Layer 9 of a small transformer language model trained on English Wikipedia (12 layers, counted from 0, width 128). Numbers have three digits each and are written without spaces.
Take only the direct path to the model's output, skipping the later layers: a vector added to the residual stream pushes a token's score in proportion to its dot product with that token's output vector.

Output vectors of the tokens that the questions are about. A number n stands for (n - 500) times 0.0024.
"om": 419415539548798466629287421550461355412477515542283502357505551370528322412518487587714535373465533573613559511285481522433437431342484337598721543535292570350731639704415500499192656319612677493370340480424450457715849608508440470336678437316248563578453564689337418514493300427746651627541624434651474460603575528429341635532563402524443503480666586519492485443295245676307170404382
"id": 791707381561563451506371562507626434282668491617552447398281462354551537382536493581518617581474443539552464529406560484399306427412599585490525393529307655467561618559472542508563385548659661801444485510851413526514373595561450607495477568398430351773347646596420494627726221449863513712643571624407559458379535314121314614283245544495343482465575745448324521614357490539506520328538
"o": 481550631341372302700687566527634488454523587560331616313572595626551377376806517322328594425448244401382535432496511413328417331575585372591510572498358550426540581511379391488529474360564492436422385421638513349563388692382485457404627716501583382638404515653552502497425587343619375511462342700451389594654702586455448624516588445331461246485562321575639641282484436607427384432383
"old": 492621519608546615498409782845579447446345775561237603213595567430487517493572413413383555463516583456579679449552360405386467400577418391581234455520394614620418384520432508499658653637196576235303650634553379542407464291654413489656574198271482506574485540252368569769488410899451554522483488637328330615268533526432479534440327531374581699228401675461421453357415343636428425711367
"h": 470361617234532566391269617698476569579442556709612384513306545339520074331697699438421334413411518515750792609594609441454589353531589607633796402523493506616676570482398473497359655406401801383649440694591422482355544315541348532587586722463561555585422573611488498519452373523445472471641598384347707492340695735423488694544652490472718224388531438421450492464485441488568382283529
" were": 584422489696648384435214735629645465563567512425372529513566394476281444582326338581351405440698627541627443775580446552601411515392526258425454356390579660836463606668439446499455532506458533454526369551658542513488425221402348491553534382343412629509416467378473583375651292461696433244451768643593640363486531529501485736533613522370416639549442794516540527416599549275401346475522
" their": 638358432466479342534484697656343535598535636420413239483556391371259632667305490583392424431695330542466537542395511563423514381398268417351460476615527624563482601627339539505412614523413312541491426629580563434673713374541325446604645314505443338492516409480285617335546594657486504507345579525406654410543644550480467478455470545540611360408599552488377510473491364555480272459408
"ave": 453608577550350490542151418805601512513460552529369520189572406172531418696676170450531456513545636498692682626480216303487313560415202520626292202427452725481429773544538379514662557676227362632557623580623532392757784594475492473755825433309403479570308616551452603570608396566295515534246388466681352244513541609528298611389441403534426646276624412410375393407451518600463485190672
"out": 599034374387441620567624609514303569737491770302579380385659472336337703470627430244537575314546322516651342425399573488307514388532468294462393682630494489507413571275447803508578442620198414428540451592676404526849491183564425616508754528329341399576343735583273456541269694867457558572598620767477365565439580361427464410672618566636490339653415769378400619453422347715614261585679
"one": 788540737727639453694623426697369540383359660533423504388528446645502338669783475421394561482461318280663487678521466416416431535619531466424492226539445558447430554510500713508687713446473619502192616151355277712937534502691581637524669304744338461488353397597426601669661656471481418280429476741288361404605528475931480398498572757466523505501518294035338613566588275634383232329591
"ing": 754588343386633344563458286359365375544302638607538408403499580610462444373469540326528661756474355554711357303750561450479411207636591679440561537493557862542803451541340310497535540661585263581483392678625390530440418386462509494573740414186669657477469578427456462447427703604608492773572612389481209422303519391349607626347642569529442405564475382536232392543541321604516455425431
"ire": 616723457515814473279323677641302608602670333446315388361530559642452463459421462379371481699500702346502616729721503523357298664421188535576466429461363580302657757614522354503504550826434312584485578306646362547544354581869479611643625569439616297701432125781675633585633385407460564482514514571431402279441494446444192552769438551424506449424612761402558663499331533625455415483511
"°": 417540503641492506524348523429588391676826453328498327449664507564484698512273432657647330665697679332722760596534326608442281698345503580406596604311313481218337592368318699508518558870372723222470329609554298791883468308669545568630403385550597629659311573621651609507434521671490670321321474458478457463890403412619438588448553491440506481583405488402489444467454645718331320592631
"ile": 405367555707605304409233622549433422476803504453429501267714385564393565540564597442433612367490612513310674446428544459589667376349690502449530567466586540333780615320346502497562423873337316341688432574346191535890620471679375506841659454869379246751644308709663429584607380747586520459346362493555489601439482686577489398332541694501261479421393533556693486528283382625549221383442
"ch": 775518689367423578507515463536565616610528602456430478433354600598499231583728348630830704660446543716593698497599532475491457629407471522461604519329507596450507608224516602502354662441388457446719266336652323499429437591573447275671468574642488578524596792433441315607480525709610651520570389672655610741428442550563439592477701334559456544536524676292271384333700415502261411598487
"ould": 752394494318604418515340457634696427449672442525377400235567536217479501548249381442297531394522620279481281498433391409410314406547413308580078556405856624727492461277378569504435359563377330641464694509771500516736527237410337580758412205526463754639419217592438618561526492698417562379219676946637423377494529498364314581455370601626520314690483530297396267552462404488516225402436
"ons": 529393492573670541632461295493447517476459692614374459316496627466489575560680463299397591365551528493741480642597493521560503284537398250361537276718382577790494571645664470516521646624334759378448456236766459419781467501642399584645371127580200489436296466495775198623652482321390499358424148691457421365479408279600457476480622518367253687489629861568155729519425387568478404492440
" from": 540628375739572545410471641707474564545666555388519453530444504550416410541352293385431440440598474618525601486741561586501614279568516380527564495443682743500483456526493496511507491477353473721553467468542457481618533214455734434562333464628506474528569389301606671337453447537680497473320645565333354426454525497506445325495717480550692676520597621545481671487721248407408310430435
"er": 530676662270777649452343760410485434529304473595283589433600508402547496616658556374334364515466597669477418580566693469421316360684608690407677498442401572456631336360336511498544648525522587417488367524696509777196565691294447542540564482292403711731427581572485593379321689415429589643518170516461463449253541374299661437552631621764539289564443645554649659444259363560318514473588

Output weights of attention head 0. The head adds the sum of these rows, row i times number i of z. A number n stands for (n - 500) times 0.0059.
o0: 447540457469541355589455490653463542677567509598484485423632502507675536495563371723564499601366587630374546745514490522442511468505526564505554514313284496366516727462388607592502420643725550735578520537481678636424122649517506540405645549722325518554508352306580442389395783717280593524485502728763427383322477504442552375431352459583497328383709320425525520560361563485483390399467
o1: 629464455670463716421427603439528330355445479387366583456452359458623452547431482729480568577388573414495559505328397480425604405522578728578465689804478611325498415541733383591565478507569510663568426575575426697479435582351294416336412388789400436538664353320306633459699441352563486521505440542633440453400386349503458389485444506537509655543588401641482487561323373518522594696476
o2: 546728547566466647508298510348494563455415371442329506180470565619333586617714544389415453309362454421468558336544362584537581727512540488472579555462324486602348469390465727501458549491590601475572703575574552665400557408733536470484543501658454482783512488476623696757441546512399456455506343435228637781308345376221537333384356520608506504592618494340390348498674360598551405555514
o3: 491424518451354540413698524387349258404400509463385565424596365510504533462278527485448444561322710574429511559790509502488600578618712472645416543483404595627475655474546652451412357697334465545632506363509588531312467356423474538714580653642481486557570550596299576559470584475380510704427644538378571592478496477664449568316378385437451454377461545383465704423543575591636542637365
o4: 545532460476487298464515682595566387538585585439666410493546318470320568750408519508667372558481400444258450236685539443424528486551403499408300504491420231299248304399549295372402573803488478425511571622523556500454593378533660719413541460506490426653531442535578496452367447670517392636381437354473474641437400450543581430630536359582511528467666804385368464590505476473392728462668
o5: 682608760758372363667581474604575401559494578699523419337683512369479654319560587639566592473347396510856423426466454463720302588478510407740533685386516461611571542554522593452497617434475461694352286723728304454361444284612439534319698410534659323548213307374483490511294613578577429362461612539429628603391462526556501509390525372423584534520289566769491399629385496377426551443548
o6: 403578570641349345578521368327326641490390429350476610714538473584504426511465403401514867668430651491383378522432609347475469410445540394497554434421406357548464391630396516308605540381668484446574436476630693355651349509447501454652540406430472450266535481544459504495659694588334449355649590410724281379279696245465548505405668249578541639547450574381384453598344341413524404477565
o7: 526594476447510496556490616646290575324497422445302425231520635531529473429636486587542469591617425408548329434289281454567581277592373327457364403391425467500694424484636333427627626411395488525433581499483552706500635406371655377547479512642554451441636602592182620249452406472498586408266459607451337779657359386428546535452347652671555464539439552513424476499252514556473315613400
o8: 438343435504661597614540227449596585436362640384354423590459502675443688451374662392544528333515411647699393533687435329416381452490458311470354588505447668339526457556388607396522520461335523211533394510583525412395271684413530634463559542512534484745532485441419551633302453669447538396593289596436598431465492587485378509636671399361451536676440587523487591715478504679512412630480
o9: 608443372491420290378519521361513413258633529503511518362553480611544668506668554586555630509580500498366618621464383598693529397470323342563380357615695626381509408370458679396448439482602470690645578473624343480497452522566436711377405396545569623713678581593464527483592566493340401291580527483553430428591516239444658522384384653491333377591547575560363467571797391524503388434441
o10: 472594554538463321356496589537544395415369311614522566169506364345336397469363726279310465570592316630528443500451527429417471478570235461523612571435497485384573429483449372469523630258573278482438689343315523408415270467549466675319315567571594271416531496297718650523584677418468655460590570590421445528607645604583387610422432332550474439587626318434473272431297488541601301566412
o11: 419339515390276427603366301446531539598642483374404349365353343395585538419381447590493451576338426478354489317381631561736228373633397451636488557427600533609570416637410397541660419622480408580541636331492559478364630573380457659522521367552237589598382693516575548376466220460634430573556477618345579599461575412567536335605445465386628358581490497484534706438557445291395511376261
o12: 527433461458552448322644409418570373731498712388619578502506304708465580422537663429554306601588457497346666458559240272571724558649382541472347617599491492564401317804379510631779511496589467403289645471514506580630420396664559355540388528585429316417375549606568401371521652374589476489463359470430619374479444576700378277528499741703175409556326336618510546552386485399455582388650
o13: 509536603554349314406430332460587509677483387513463601323500330478245555265594555599553319462587487343427328490516469448552439490423396535481349505863311235564631488322502431707298509403407671844526517536500557252423305505344467420493556638417369550547597416386634530490669381629407639343485586610579528599370354447571601646314646407367138359386351606553410621462316551545639593517541
o14: 521306733474406375741333548592551366749421460298650389550469622241460359442412300443679673499417392377566537439757322654554657726386381384538520530789404467423282570389553545424517312491577572421438413446475655442471645489588359399518408483416507476474590515582452383419508298500485455351403395465485525526511516490320288546436229565334394504663642542506556386501579554397591239313623
o15: 532489577619499514253507317622661384551508653343521485543505522708289483528430518365572510336471484720483400566435353575560430646585454281568585458529531674624427409546631460533408520425633664455589721635429544331462657552700314498546550477321537361693490483531345620274648460603402617543608551415477646665483408375440566570544229364419546391491783515609679469707487538416329536538256
o16: 547433696334471559400459555660637503715450468575425569416438305427521630420290614391417634453374624530459459414460574595448525475440298517536662557378247745578635450657566591389590424795336659557702579346504380520436441492523608434414445587443422446408424353534376546574622525570541577559395394468315506352399541353412589620414460508447483564502317578215389411655625347691627447364508
o17: 325430658377644582324477411306566506663407450604478412328578503575499402718365442589470219596368448533667548736392416355534626466609445531511403496411464265481356464632564540690233456553522553478465313397267516642438467522332391631590373290539507387448656552469657284442535359659227401591486352478370721716464452336547466435357478442378635501450411483546522471479676415463392578471372
o18: 609484430510637502683451609606493827566441357480595537792571662384530495527576423568704464642689511593439481513669783529713300162782356409535467589426393542623462334543628406576479507540311507575532791388566517465465514576615583563484434486458491323401440539476396476484607705420563389538387214574599591437530436278706502410367634496550516312360433332631670507561656455465709536400472
o19: 368545450513466548503398461583461459504574407726678529536579756700365454362460579265381526567465752542538566617581444521484409660572557510487580653430572560581487234515501476425394467740337469565541312500386567567475431345480496548625420239537380624401524340420304289442614558604387356331545513569690285627613461623458478411491392410352624580684698300373470524747277374389639500481622
o20: 509443569323586430506512598461660560524541597471365549493556575530632602564593349567429491498485543323709304512315492403671608719435487653417371657375499502459373516579607422820365633640426497628630673396512427390287450315418490530638513466463460546312561378377501736409527701358350592551268537319412211475278522588434634486649529337555505687496584551539598719631765656436449349534569
o21: 489752260511836284491427341496315495549604473359508365535363544574413632470494335695531455534422465537706281647728392550510354476547309484437573631499467595323480318321609451431516474790472526439386376433456451578601373358245616479389514343484597503522524624437544743544634425467381515611699420467516445233462506393396580564273345318546570611346489498390611552437614598377428622521613
o22: 447455551613379438354477501598404502396271667491648558417237504426540496457626333551741512427426780701642661405469476636515539544444596589507489491522440553556668320448532441630229393466333603636369521480391379428395517606329553579495333508755446558731558482494459471572507455385632597633587472392560343446280538607604425668450273363628557461619352457661317279423484557549450561546562
o23: 269444386717615632444408497463590447560745534420468393467463595606394460478418352449446742569585419515518410321395559454552584336596272633620558377519614476531634557742633666041370488596658555433383627540386436536538508542349327415376410439599499237438337552345448490578352407546398597421346612449411372537445329594567548585331519381590409529390649253705526488455415479572429333354317
o24: 389620503377332493532688544550465613409569403398506576439504475434354627394550483512719717515361683437524613637445508445662595451369625507596479581608422467381456700335559562355430319627652597574585574380415427584554490566515681472481576637544485689586358384431650524636423491416345453312594482551592610591610523516640383454414547470498636747389520383363670554514400560437364566575398
o25: 668559519669558673339511667490497463671372334373675600666405484535636558299331405700537489674485471598652579436484774611358676512308514479354551564541513596487748412414501575270700622675625426408562661546372584626336479693437595556558496210355518554505454504582653360475587751542561474398507422339328625318591488480565364556613601307613489594618543458416338366471285569396545434402270
o26: 496480505470473594426460588602365925533554641569448493491321640595765472466435587284573431508504446479543634543617535423649431549542480675662544579564702435558526418613747572487475398595446557613430550511589309496415410230742680675484347698541434433575442559447492456466384666538344405586619535553586462553488699347403539679429464516467353470345467499658416634463457374344402548630289
o27: 420456428602488380479411716459351713616696610439570509716522528421363484429443501168579393339536578572533477328423468568432235527406615474573350715371511672550529446423484564348698494431344331449431440647670428424622282626519329555507508569526586428425783708460678502610506442538411600563318624508518494522399649312356231457581645596726488592325518372405497597386516550545436483671408
o28: 561591518716498505511351532452629485369167595422456583406500431522429663354502395557155539538580373501704581407475423541681555492563373268538473350320535493507593558351544549644616476622618685447536548524493592466597425390635443569491597584662540530607749494542699278596582501607373514471412644583426401545518519717584500502509654610284379242545499424437600350102737663336578651472351
o29: 438485509436558335536516498356543214585421503516354627554505413508518614418362629620531573490657402446514610354658546559488487444483390305378591403453621393554685710383574532464588378596561445652487605465537575550533479519424349435401515644552442410430491541502557527340625549508464362532554482404609547752398583506110586648687529565242470505458506328639366413742541325605371579795608
o30: 735560541631219474543404611474307508386344355583293629589495518696354661413519618436411558624362802541683552552594508471530435638410418511409581591468498075422248643676620409384521733594408553506424545345373125324541690628568472675552460550528428537392384706515551498566464468607698459508321570393455382398380435282395477542694625550559690593404562549447672488690487490636362483265619
o31: 619654546350621355523227498525492369463475493308772401652445673662647752419551278278576536485413441515307555463465724426506494491550530463216462476546396613246599616554495466606465374426513479549520287431304491308505407268498586345385147410456452506639538596533458480403312588699458535557594500419480499376589352546369676433549389487703604385615342290374470467200259525818495521337424
o32: 585546418512387555552401489427394592469476401528387613451530599436137614569413522492683668427463474606518292468368281341539503491452516513317424421721327309494624383422312545540314396556516492360499501324486533499410494418648470517442447417647350584524224535314358434307604601453492613628283591669650533540401552534488413692562481471522457446415682644693607363512593404543436655543398
o33: 635424600488722474402499484541609573410430699431459798407579474470624447409496351568594681635687832641363591452396411448500475738543525493379472503478538340568523368288436483282651391491285600503454324420501554484416356430542309605503464573541338274398473425300487548622393447350421371364459580652380635433394321466455605447497468611280572514562519607370641461499362633356469409449543
o34: 389390668396607356456447345598475567519384332504494470392592425542424635348635450615466462409621697579625296310580388581725617487558726665453435569570398458524555443595492661719521396556606694419613431400381414336529830493642338701583809736341450466451667539437364507513575460486296566563496590453573532516561426614394457354488344609816521527463563700703488407320592375508378421469438
o35: 346423338614440687608580665410496459607590610580410313595344501578636387582345344556565693502311525497438525670554293619507354449500553298365536357462531571534506406287478684748592584431530480456386580294408444212534543641707509548476525365631233435318354443519370609659613569531482553528368559532641586580448502704504533383503669285505473512716394501508448505494383439575522458755401
o36: 438360542546502359532571467504635517247319408470549386307498554539685366533681390739844476113504633415619406512467648315372508726399428563600500421454538562342658469602539651497568551500451449475492687595753506625591488292612568513516494426423498578471596576545382370487498379421671484631543399667708562442304347443643562616511564537582416697500474409446389611342516406370244550546350
o37: 456726622548585467372503346459494274637515466520551350305356665457486458506475372486575441511513410498454722503508357466358317740462502461427457500423489393501469461586617655479344526381625446346706616528726362603487361550559477532528473858535376402296540533513498361398407698450433646599693443398539493501599312573594395321685658511401526329543593611243325457503485638439508701571278
o38: 451794229446571463294487379510493537432625410443355473229722473459458426547504562394729676735411386499471459465559262291527355645453487657372509593515484469446594684500467597543540708578401499377427647423242351344588496659498314464396419343619464429547572486842487635535469515418407369538625302744670580564418781485470453543533485617522423451498427588406512535357472680623497380537622
o39: 537428551526338420329783466361699461642602417551325738329590579670404597361623535582413398537820431270585554610769449575663274462490398489287496413391404511332405462451402332547367389479670488386483498750611497453406487490400532472467444646482409422422725330521587522598294377511528397776487641400680429433440452575519354520509427436430513575508475330589505517405476511532521454393404
o40: 517583602689536546535297590447580529356425663456518281567571299488417555464308410607517455633665603474655473440705548479493293536304447620415500399391693439598606386536502499572687626355626611489522442657457569452552514543316740551444420569330301396679488549563588896432264612494473523480423343535554559505533466451518484552464178622469545587443549673533492688512488292447697416533477
o41: 292446458393431517471534569583512358409315485409594587342323465583469330535419496550589504539553360458551465340587402501419547597458644395460582331429502373554373445470348579516527477348458557636546308454419561447668369539407500666399512683510553548394605556679377495428449653568668386444541388582290467472490669498367380532537566352409340529398515272480396489463420801403376498375576
o42: 426406344352561770420610604830270533557361357445434384632370554742458338408391542558547645695641356514582566384362533419397354452555479594586568388364486521601381692363430586362664330521636572671436564566624317432491288281583491497487413164521449440664533410314385387566471497632420479487433440160521566335549626328727398456547547589406430597549431560473489424455629643555505480399681
o43: 503379561496496490544480460549480537444440673572331705559566659529345581560554359507559542618350504394405516428382690468521487341326640660517339680510650593517633504476457400547672395381636483520493558362368481513687362491514405510663570507603375515502280388579656412572531351548501250481405609433447398427503491437508446647303349529507549587588518431439401810537553609708517723515565
o44: 487362569467550427540393601644684513495556551440614597457383411547368484528729380522661477546434560689609797546440386574378468399559388468507370720404359547482557483534585637624396578423460278527458422592488643462374629515312523315288743475568373564587380408706416464617640476297306368540532543339443633429697425343373604617553632358272412699394518646547754514470515640549553443511422
o45: 591342339463609548679362547436481502406528322707297444484633540399539632488321569568488429538371628680319643436470555742601593785504334532586650678432446690704380314524650355367446267219536549541449417586420532570406302473766517588453488443561441507446407558535437478487376545490333468461622567501558592665458384556472614736450538582597551973536385469588352596457621768423378589458548
o46: 500517394522526331616611306647480435611314542500478578515490372704374484494421341439397274447411463387627362517426382523490301510688536270508639555460372476401356502496496434350462348474481489572552425399639525596433938510606359569217447492717573593706573461540448508359393644270584397356585584755505666515368419513508479534495411566632491590253529519559209635566717418725477458668631
o47: 538745561424449428315673273685436450299447585515609373546544448541403513386447307621567439314533292643400498571594440503352567410522469379585342592366672422456654629781694388452640654433274593345296477471551348388440385486504592463459434230750392438519381524285577432412481484526569315537463658678489485670510385649385664477323491701592486514512605492446370299593499468385430411583558
o48: 435502400440592665492416458448434350491476631504576457417415558515460624591435723738412520487433467283578537499280517494500343682710550670502429506486550622568412623447585422406636560586314532259540666604500595499538595259569415592218633434510445452148527426673491354435334570642608459374505733325412547379501458427406430405482471327560407676496475597526435430516496469479552395684396
o49: 436766462319327439687435345511458411417425551463633511653582536392558418681470511673559619388581647622298526411741359712618491405524351467386375464522351320442537396633241595492399661459411629426693453450492472545583648293571396438485686374543724470473443454567633431592554631507598528485434676552309382381615570440512379589638511587420485624308568372452553755448400415612433456461389
o50: 531485520437365484364348444314408242450569679778546593552567526495593399619581196372405485639632450498478685581322507365598636351522576564696443590480439444394433493311516335406404633337741451401474576422680529460512426446446489550359420429229564492402584756542502475597420455490553598481500529582583595381174464723330412543717523782546567610401429720530609572531392475473381641514434
o51: 442318396369498601368344437561476526492503533375644208477575515515637512344333365453571451408631610316553504508457505457434468429534502354421509463485572530498375318466543155455280735376330497617671466500734354539514489418616402535638625517737451682629439492696702663500517408521418407511525467354599504507486695499497367561361543416349524458420345431276635331386405334632395321384521
o52: 319551594580522547584612382619479646538533390346457659314486626415508798505457430577367662427438430508565543348587562552264584703586797524383365580351554559296356416515536529249470518533372387532604561379350543456552386587557584615409422452475501665600591647383401423447644631398595699339322663500668395252558794421508622381464489569285545404467446374609716416458655460640233565615450
o53: 720649606438386523387411659657504487620418571373339626566420526513487467471324552665485403560764589472497534624463437264632383565574594631481624543289509355693675543538371440208506335451492341381641330278647489371511420455594646358423790594596585640529423582580472643593637377602373587350367394479510469698400556560560530437459381644621531320571593615664540557655630539517390475527540
o54: 437526321531609439411605486467640734604325521346377516497445362383441601556596457586557506568550437646552660581641443752679432280324534591593734719693396554270649520522510637621411715457386533383500516552613455531295555393567364243474693521642440549463556732439330527441617270881502329356703550459461575345609655598582455473326505638622657331601594526455251617578386633455436492480465
o55: 395441570719351753411426375570473553513419721410483443520642427656472528515632494489508550410660503577352413458457667644625368389610483568598437506683410729374741457390605653589524395484708380554558413324346555593536581584666604458569423389536435441356461484320554475655193563467609529529632376610506264577477635458376508288356659570489282508567537569377758301726299601447298526479562
o56: 476406648539355597447453568415649647435464644540424472759444470456435574625498416750434496649446376428617515586506458600438390671647333339446629258408559357509510597332308490563518743602353455434552436551649442430484496539544190608430378454281429698536422633305684422536423540386394511519650528480278399581603564399580793532465358524541297496534507390581519480475241606691431692499583
o57: 437488537417486261731352489360478470352517549561535627409467368837579624385431571434463501512338563516557595416536525428512520409557474508564484556351494557298594640333426537421304423383383510637167491370532508517669575666602535402803711350576684360478558421485435552639459266528455402645171285509551455421589371520253298399516554598494400637650549463583551565504514467348588569424545
o58: 717501539491627748472535308596612378475406443404543464408493455589533479650264588352696574387233585607539432360444322598468537485670433593523252430543471239415577617406450359680536381331445588513641525626551361501671417536389731470290747550483611431381682581614638654429460440491331408574296474450629564537414626683608727495319616687618697471465533405452569697548343536521450471456418
o59: 601466696456690384503361721598501546585383402431507458391447439534500460548630380505355709499720471482378473466646292524303433295668764292630329543490262540340462453645603511527379552617620409443306478645472329602512387534585350329598374682436640580537263335450508471369572479528601596524481657579433563537376624686435455695450416404254547734483400507478276467381770490536380466500302
o60: 568545189419493436612609586712634412385462466575444449681552533776355495743592454630598681354523617403409395404472317452567652438507416436503521537422537471581500516697441342349298632456595409409584338692688668644499585600452453504490237590441479647240615573590774670514583353526724580499467469602572564236331729557441423373486377436460429379641487630457675363447602535426591496806319
o61: 543299567533615518698426519488531377516432615370483414319469469443772455667434525529397403741521859644434526477508542397419363319349471510478493305571509592488766466520724507399204411289455487653459501485393558694540599341279552569468706445443386543378592495327846401684551582427394436658536667483446522663470543423486359384491365471636299404542410560342558523737623620776396535490681
o62: 536330617506555618506511497464496517419491602487448564416411607342395554455490413398639485269549530496437289399478564529712494575498755586465525307354447446376593500680516379468434718598644516580453455546278518495486349493632615515399394495654471601449437586313466544489671249384233462422546500399558520570608574439390178292593310520535286668381517473513544476627524498381788528449498
o63: 589338340520588420379553331418401624351437508491561508478505526416498705383523370599431502463268401419496588452622599597627341460458601361679273512462325420543468550420452601411393523296352490608347365395544394590395497382385304408470329439572403443607429471725512496609584602359692588666278377471579583529523418518650559408593348474781542687513529314644633284722630622458542390562331

Each question shows a token from some text and the vector z that the head gathered there. A number n stands for (n - 500) times 0.0087.

" be": 584553459521568419601571526520544419425430573502545379524418495454374593454562534564422528521523481501529406356458464341470495589526566433626544502494510514504541441577532501371514457453435429
Which three tokens does it push up most, strongest first? "out", " their", "ire"

" s": 297594331602539572595519533525463557470596498450563425383440429473487500424453445554372521542395582650444527399378511541647441525567527517513551505477617642370720431536557522468426457612449465
Which of these tokens does it push down most? "one"

"z": 394496568646673714140500405609341510377355830468614658591550499450490471659728562310528702482763145551398644537614337627682409550470304718457347621373468680430360393354628588541512486517398558
Pushed up most: "°"

"L": 525504509567574476656598459534477526454500533452629495453525445375619512579515572610469485584454403573411417601412454502378545573544389534530621536484458561609523451453554461374527438477616408
Which two tokens does it push up most, strongest first? "old", "one"

"ch": 354541472425597514550452623453454340414434454365540455281512541625451404586504432580433639588526387589514493455509523619398373417532558477666507646493568500544365507405665419403631519549450554
Which of these tokens does it push down most? "ile"

"eb": 475443475609579504437565432516578412508348370502623381529495453288379447599497462497491466564519518496501338440458435520283432620589407577455694458682410456534564394510514542611533424536482513
Pushed up most: "one"

" n": 450584408580466473626666470474541537464522491519569499471492418474490560537495469514418454505409386480403559447475488372441459535517485423628566525442487548526578451493505472370544434513501479
Which two tokens does it push up most, strongest first? "one", "ould"

"i": 466552542538478464662526564569479535449566400551618451439451410469510566526555456590498561494525534560498461527439468537462371523551459470575557484447501580425653475586438548524493543519581427
Pushed up most: "ile"

" a": 534499450771408340348624406513525379391473559571571457502545539352522507612479673477549438519564504496529402250345608430409259671502473515517504431469522504660548545504621433429547236484515415
Which of these tokens does it push down most? "om"

" A": 344421478596553471464619438492507445308460343448634344555392376343512611494483556541423497689479457420482385355481452511348436580540632510533554424512601590469627447438569549370502380603438385
Which two tokens does it push up most, strongest first? "h", "ire"

" r": 471517398539594549615547499536562429414515510463527468426555465422520489561481482531439492557463425513419521469427487465440507514490508436584555538492530545445532484509579480466490436569517492
Which three tokens does it push up most, strongest first? "out", "one", "ould"

" t": 533487412516502443618551528475496414371372451553560469539510462500489466556491427567474554495505345512447546464524538298516503432426487467490514463423580461523652498510565485464517477531510386
Which three tokens does it push up most, strongest first? "er", "ch", "ire"

" an": 463559413639335392605648403426545526538568447559507429493510455494555629584650455477536412414596396430562507353411529277397394524581477414597652492474483462620530639504473451405541333438579525
Which three tokens does it push up most, strongest first? "one", "ile", " from"

"ct": 534536523536453522536648521489613489416560614557501403301531440259361510505434395531498588428506441361382498492519497535384474415517465396627564478448514430633525380476439600387633466486442533
Which two tokens does it push up most, strongest first? "o", "ould"

" of": 412451400646498403643582493590496617495592466519540383418449490426559568428525413609448478567318418505456473509411497459534516579609532373476500484627633592412711579568675560456379447656541410
Pushed up most: "ave"

"ation": 599410468417506540559578427623499453338537641609542408484496434545324604593369394513514566411444507479592443334374460446592489647432515423499644478371464446523616537534483398402686547447612463
Which three tokens does it push up most, strongest first? " were", " their", "ould"

"ur": 422533438487536469591549560557511497462478517503566448490434468502409567530516546485445542478513504553454399492461483418512499567517521337626550452481530551505508474513531506460603580444481480
Pushed up most: "o"

" l": 416535344457635523536502503445517506577562519391489657520413484431572497555403487506480618652431507454551456528416502703451573454512422356555589459457553443515569504443495521579440353422556359
Which three tokens does it push up most, strongest first? "o", "ave", "ile"

" S": 273555680733450374707511627497510453506449631426571527547515399630499545523411448313600530534412376566456560367311608482464466433427183662626405521617486582560420356472470544329435589557487511
Which three tokens does it push up most, strongest first? "ons", "one", "ould"

"l": 417445412485529514576486424376464525474431502526605430531496332367503616536462639622307357629552422456482225472394435386345505592436436358584486595603531543496598410574491626417521568622561496
Pushed up most: "h"

" P": 455505538531463491759628413618572465517509382408617356571500412375569657522628585624444382578515414365325395464278484482330586642508451343713570606488570680557586473591569514428481565681677522
Which three tokens does it push up most, strongest first? "one", "ing", " from"

"ing": 474549373539517513570684506563507535448542527464536345547431474540419551325585473498439449528496392389448389375475488454498416604554509396584621459504529477510598566560495468445515380515353498
Which two tokens does it push up most, strongest first? "ing", " their"

" 11": 593517832344330668466625597604537383278810289439580542356305432464280543580467400416761466581307797499679544510603616367194482550508301364620579643334569339489385325698571410517657482492218634
Pushed up most: "one"

"'s": 427568276571593426664527540547498554557550420565519295377462551516496446517362370581330464540281397601504521593305504473682480563513627531570600459547544742334638508445590615410554515594514434
Which three tokens does it push up most, strongest first? " were", "ave", "ould"

" and": 542496444583461431457597466622447546429534578551560359355561480453472573549478532437453474504483501520566347439471425482494414636533560459511579382439511470519716525549503486300521507521578401
Which of these tokens does it push down most? "one"

"c": 514510347602456566602507485488424438451490610526527387339374515433489506501557417531360474534487516557480475568508498443529431477518511516500571472463499515473538451502549586410463588614513582
Pushed up most: "om"

"ard": 452499522468570532510570446545559388399472597531579511558474497449463497526503456471576583514458457510529461458485543523466472529466458449452480470445552516474526518540531488428642492506531391
Pushed up most: "old"

" he": 402475446445516490620565586586492540517504508532599446473416472480435596545484542445457556431523497645437430516497538416521535566514450282623532436470543573476535487519565495504628609469524398
Pushed up most: "o"

"==": 378572410643554528542612449554474530497530551485544382298403524409484540417484511586335474524394496605494453442371566445634440509534526472504609413512507675396649367486543626387521411630471450
Which of these tokens does it push down most? "ch"

"f": 513485459537553619616534510520544355388446553598373421404401373408416559494469431546416572549468438476451474542593515499533463652444490541550618541493611577316510403454567528508507488533460410
Pushed up most: "om"

" He": 380487469464406570617586594549528545575526514532676422432387435301506651577547551400498540314643486715362425588516493402449579583593354165582522463471496576525459456521508475527656637454523335
Which three tokens does it push up most, strongest first? "o", "one", "ould"

"ial": 550549397577543483577528507526508437441480474467560464460472475497436539499533510554399482543432429519508447450525448529491410566528513441550591459444515502525540493479535480418572424546463460
Which of these tokens does it push down most? "om"

" the": 597475384610506440508644417469511446406575634515615383555502439504455618602468546447443519456522478493567383337385441535526343611471481498480624431482459469437621630577557417425630510614613466
Pushed up most: " their"

" N": 616547627590550393615749398495601467439439446524741357646480381351456597520437782657363407745403497462389371504458491573429495625580369466634492478498479499516565373489415510348502493568547391
Which of these tokens does it push down most? " were"

"b": 451588390584492507616633470477522495437517523437566458465497411456471544518522460496396466549418418504413492420447459434468487563528517435613574514491507561500577444519526493397501447534481488
Pushed up most: "one"

",": 405521436453454470589579559508584524544507534542625459521395474339461606516604556431489545342703476608363399515468453353470542584599394237543545432480471540532439464534491435504632565407485398
Pushed up most: "o"

" with": 382547361582308400660637407394578601570589446588452425488468458607575660522709389448544390389570322441581539292402488241433437486559512404614714486496458475618547646513464452424517367459578515
Which two tokens does it push up most, strongest first? "one", " from"

"et": 473518449739626263693671496507465595531513464445743462607664452482572519498359651489422525452551439498420463717462570488530396540586482515726650457799483669455478673554641518248572437773716442
Pushed up most: "ons"

"y": 457566448541529447645657476616429495419545480538488413516569486342513480515445546450404501591486553461522429487435528429525399623517556374533517416543576579488643475522538467292516445507544461
Which of these tokens does it push down most? "°"

" d": 497495432562534464567567486593529450417512549454495366374457463471463588493474464558451494583354479548503464471498495478525531515503546373571555463473618556522586421534550566404488476550469440
Pushed up most: "ave"